Layer 11 of a small transformer language model trained on English Wikipedia (14 layers, counted from 0, width 128).
Take only the direct path to the model's output, skipping the later layers: a vector added to the residual stream pushes a token's score in proportion to its dot product with that token's output vector.

Output vectors of the tokens that the questions are about. A number n stands for (n - 500) times 0.0019.
"ip": 564,487,487,500,291,367,580,503,470,511,260,223,708,629,534,572,555,616,369,508,686,431,683,359,719,594,373,550,548,551,484,518,495,402,432,501,530,168,435,639,569,481,249,438,359,570,209,503,383,533,415,394,563,395,598,223,334,636,552,511,539,651,586,534,668,535,669,367,419,301,760,503,485,452,437,322,449,461,468,665,529,652,503,686,747,604,576,720,506,372,456,666,641,391,574,605,536,516,607,425,458,306,319,546,339,287,495,548,554,635,485,408,659,379,401,635,569,651,195,569,684,702,391,400,634,328,576,515
"ity": 388,471,391,532,620,171,605,357,407,476,316,835,705,539,350,469,492,560,398,441,829,373,615,593,382,526,426,783,629,344,506,547,362,427,348,508,243,726,353,692,354,588,294,678,375,443,298,458,613,422,537,576,697,627,322,463,550,765,393,631,498,477,506,466,96,640,577,401,472,432,779,385,613,429,769,616,569,477,379,473,416,602,412,385,665,598,485,964,505,438,413,627,637,293,381,563,574,603,733,419,534,572,391,340,444,522,720,538,389,786,397,607,459,591,78,308,241,525,362,482,436,481,762,385,474,443,577,571
"ure": 970,520,288,557,361,726,557,577,255,314,366,486,555,434,505,603,839,476,651,434,584,492,581,509,396,900,640,294,538,328,402,464,301,751,397,517,451,522,339,790,450,648,300,510,438,569,510,483,325,356,234,693,421,494,515,466,444,513,763,496,595,459,453,548,304,337,718,418,191,588,358,435,414,611,607,693,468,288,599,640,247,601,275,695,628,438,335,730,433,569,645,604,935,198,373,717,607,364,268,512,493,575,411,385,426,497,537,473,597,364,544,601,500,591,142,555,581,589,378,481,641,493,641,418,457,457,617,365
"oss": 633,549,365,218,477,535,569,555,467,566,380,579,660,590,415,650,698,665,440,372,711,385,453,574,720,799,482,304,546,627,409,589,278,531,500,508,606,311,266,508,463,386,429,357,283,496,440,382,567,916,422,514,251,372,529,220,393,299,457,482,413,602,193,428,630,516,677,514,309,542,267,536,622,322,676,579,616,616,696,383,421,508,732,478,584,738,674,660,471,477,604,448,363,364,302,514,786,372,509,866,633,470,184,512,666,412,598,575,395,707,573,505,380,242,515,364,579,654,566,411,381,615,621,322,407,369,507,675
"ign": 559,453,136,645,496,453,585,385,723,634,422,747,843,528,749,526,767,406,662,514,463,498,621,641,246,877,400,289,382,719,448,448,457,617,380,531,474,554,412,641,528,458,492,475,285,412,445,396,508,332,359,599,777,404,533,472,406,478,477,308,594,709,577,489,306,327,625,329,744,400,739,423,417,373,596,408,739,234,579,587,471,527,319,591,679,435,426,600,438,619,618,348,578,325,378,572,712,569,368,624,662,179,354,582,332,215,644,450,420,520,423,422,225,456,315,603,473,512,473,489,491,523,559,493,784,304,638,588
" in": 422,644,550,564,480,496,566,499,581,349,708,510,433,287,293,391,427,577,363,597,471,510,343,528,594,477,606,697,532,466,441,441,668,417,739,503,461,570,662,390,628,524,474,466,675,364,550,564,419,414,303,513,630,368,410,359,515,466,531,587,531,551,614,471,405,491,577,439,454,505,559,597,533,501,495,517,548,434,597,497,289,512,444,405,449,462,391,348,553,401,592,342,368,606,408,469,504,510,547,253,499,545,590,697,573,597,328,596,549,493,461,419,620,402,496,570,488,473,422,579,629,531,572,555,539,556,478,559

Each question shows what one neuron of this layer's MLP adds at an activation of 1. A number n stands for (n - 500) times 0.001.

n482: 388,535,466,586,578,524,527,485,406,578,477,500,503,456,557,557,416,512,584,519,487,349,529,513,488,575,495,418,515,456,540,581,413,502,344,536,466,434,425,480,594,400,638,552,671,372,435,527,505,347,448,298,562,512,512,492,523,518,592,594,545,570,388,408,570,353,498,452,493,629,483,614,493,630,386,459,509,417,366,502,535,536,343,375,531,616,468,484,663,467,404,520,363,423,646,556,466,566,474,609,653,556,615,463,447,500,525,467,376,540,490,600,523,443,476,488,617,822,473,368,593,466,406,618,561,428,411,462
Which of these tokens does it push up most? "ign"

n79: 587,722,569,488,551,404,518,462,566,597,550,447,587,418,497,564,401,505,610,519,359,550,505,659,583,558,366,452,407,520,428,541,542,372,447,363,387,516,358,383,384,610,579,482,622,323,482,402,574,505,578,515,527,529,396,505,520,570,638,460,442,329,628,535,527,418,576,476,618,436,652,543,428,569,570,490,520,587,437,542,416,469,520,459,498,502,537,470,602,484,627,429,533,542,401,598,378,433,428,562,472,594,302,417,580,547,517,406,537,630,543,512,562,532,588,469,482,353,358,472,436,575,542,421,476,483,445,446
Which two tokens does it push up most, strongest first? "ity", " in"

n268: 410,723,422,316,349,683,432,382,520,422,489,282,660,508,485,634,551,643,519,355,548,553,465,474,606,650,491,461,555,417,469,500,503,437,449,665,468,523,437,447,531,316,374,599,434,440,605,532,442,479,579,508,470,543,595,373,401,545,561,566,427,461,646,583,508,240,360,524,468,640,473,561,482,388,566,532,456,376,456,440,596,517,475,476,527,503,655,523,335,495,489,517,622,566,622,283,463,523,523,421,682,596,565,396,571,514,682,489,533,482,466,521,574,492,404,559,475,545,503,484,453,537,479,650,385,463,481,484
Which of these tokens does it push up most? "ure"

n255: 498,479,456,646,444,372,421,532,559,418,488,468,416,430,484,477,480,631,479,484,498,539,537,409,428,471,525,558,586,681,517,540,418,387,479,391,475,613,593,595,500,546,604,543,542,397,415,488,399,410,599,580,307,409,500,478,560,534,411,670,400,478,405,525,560,574,500,569,613,484,484,560,613,532,625,610,423,430,399,507,477,306,399,533,553,484,403,500,601,459,479,658,440,619,553,358,472,454,563,502,403,557,514,337,473,555,616,539,471,426,360,466,487,458,375,560,566,604,436,546,573,590,556,498,584,495,493,502
Which three tokens does it push up most, strongest first? "ity", " in", "ip"

n88: 352,534,436,482,539,473,533,447,604,442,521,447,531,379,564,306,540,421,430,543,495,480,531,478,450,472,549,402,398,445,330,488,496,556,689,506,524,506,520,486,549,576,357,480,311,384,426,575,495,594,590,534,529,429,650,551,550,477,511,533,455,454,465,543,600,429,618,583,579,582,575,562,483,605,477,429,494,491,504,539,521,517,554,623,560,539,599,623,347,465,467,468,395,543,484,603,445,585,614,386,514,484,440,365,489,473,576,589,371,427,635,633,544,513,476,463,433,503,475,452,420,508,423,587,467,563,485,442
Which of these tokens does it push up most? "ip"

n429: 588,566,529,608,533,454,543,409,580,540,364,437,448,610,527,479,449,533,540,502,434,658,459,518,478,414,423,444,428,493,553,503,295,517,444,369,505,495,495,535,500,524,420,531,467,429,663,399,523,406,416,561,525,444,378,472,498,374,301,464,573,518,696,413,617,441,582,519,598,562,394,488,531,433,608,595,605,468,470,556,392,554,518,480,490,385,402,423,516,413,581,520,469,453,613,452,544,711,469,389,520,615,471,697,500,427,574,543,417,535,608,319,583,407,614,611,508,595,473,495,493,433,488,668,581,443,512,472
Which of these tokens does it push up most? "ign"

n231: 443,432,650,410,498,505,477,562,514,508,459,527,629,537,475,453,500,366,530,706,659,516,593,412,502,426,589,448,424,439,564,471,558,594,480,395,544,431,406,549,598,498,421,539,187,495,483,456,584,512,691,380,518,555,475,440,508,446,386,532,582,439,560,471,452,437,454,376,356,599,615,345,651,542,512,406,586,631,493,423,438,577,403,502,443,582,490,590,376,471,561,437,566,382,561,503,483,472,615,516,531,398,502,480,416,462,372,512,657,419,507,444,481,405,451,598,350,765,649,524,527,498,447,592,502,641,537,454
Which of these tokens does it push down most? " in"

n94: 483,497,433,414,595,487,303,467,485,513,373,455,632,523,595,446,579,497,561,500,533,638,485,390,390,535,401,485,408,557,519,572,387,545,430,447,452,407,519,384,362,546,691,524,404,586,460,392,516,533,589,689,585,500,427,367,559,540,622,467,555,473,280,533,532,475,601,396,495,687,531,631,495,503,488,477,300,464,412,528,495,597,546,456,485,440,563,473,535,434,561,593,351,537,739,429,611,619,523,533,589,500,456,437,389,545,492,505,395,615,533,490,421,453,549,562,527,691,376,597,376,655,392,505,596,418,574,404
Which of these tokens does it push down most? " in"

n293: 605,459,521,481,349,524,548,331,533,369,383,488,463,595,509,491,500,427,599,626,602,559,644,602,537,490,341,503,560,323,461,624,495,534,443,335,362,474,459,567,593,616,457,684,433,505,446,516,434,368,541,410,599,532,416,435,533,589,431,683,555,519,486,586,461,449,610,358,458,342,612,449,601,657,481,416,448,519,482,518,490,554,445,413,636,443,663,485,626,547,550,528,423,604,497,455,323,485,477,618,570,710,357,541,467,508,663,503,425,336,574,466,549,641,532,484,376,234,379,466,450,532,557,386,545,431,513,406
Which three tokens does it push up most, strongest first? "ity", "ip", "ure"

n269: 598,243,522,615,398,531,482,421,340,465,375,518,473,301,466,602,580,575,574,459,576,546,605,518,467,433,538,444,500,492,411,533,476,630,439,476,453,530,511,465,481,546,591,490,435,564,676,318,308,487,520,601,565,628,334,485,245,465,614,398,530,517,433,422,563,683,603,612,574,587,544,669,468,583,627,450,423,433,406,271,435,556,594,500,589,470,514,431,562,554,454,469,335,565,497,421,619,539,508,620,555,635,587,613,431,351,463,519,682,473,585,393,497,427,350,370,477,411,438,643,467,380,487,563,433,571,560,551
Which of these tokens does it push down most? "ip"

n329: 502,524,469,503,503,451,436,440,265,576,651,423,420,584,370,434,495,485,402,551,563,477,647,376,536,565,536,597,349,574,551,545,563,634,383,515,500,630,394,584,550,523,461,435,332,414,403,376,535,588,534,589,542,508,298,519,556,457,334,410,548,521,568,570,521,500,452,704,469,446,459,505,457,659,549,456,502,482,475,586,565,661,534,628,683,565,342,615,393,495,612,551,495,534,460,407,472,398,621,405,448,431,576,482,606,554,445,449,492,593,418,569,403,563,536,544,296,478,677,582,362,505,399,538,430,446,523,520
Which of these tokens does it push up most? "ity"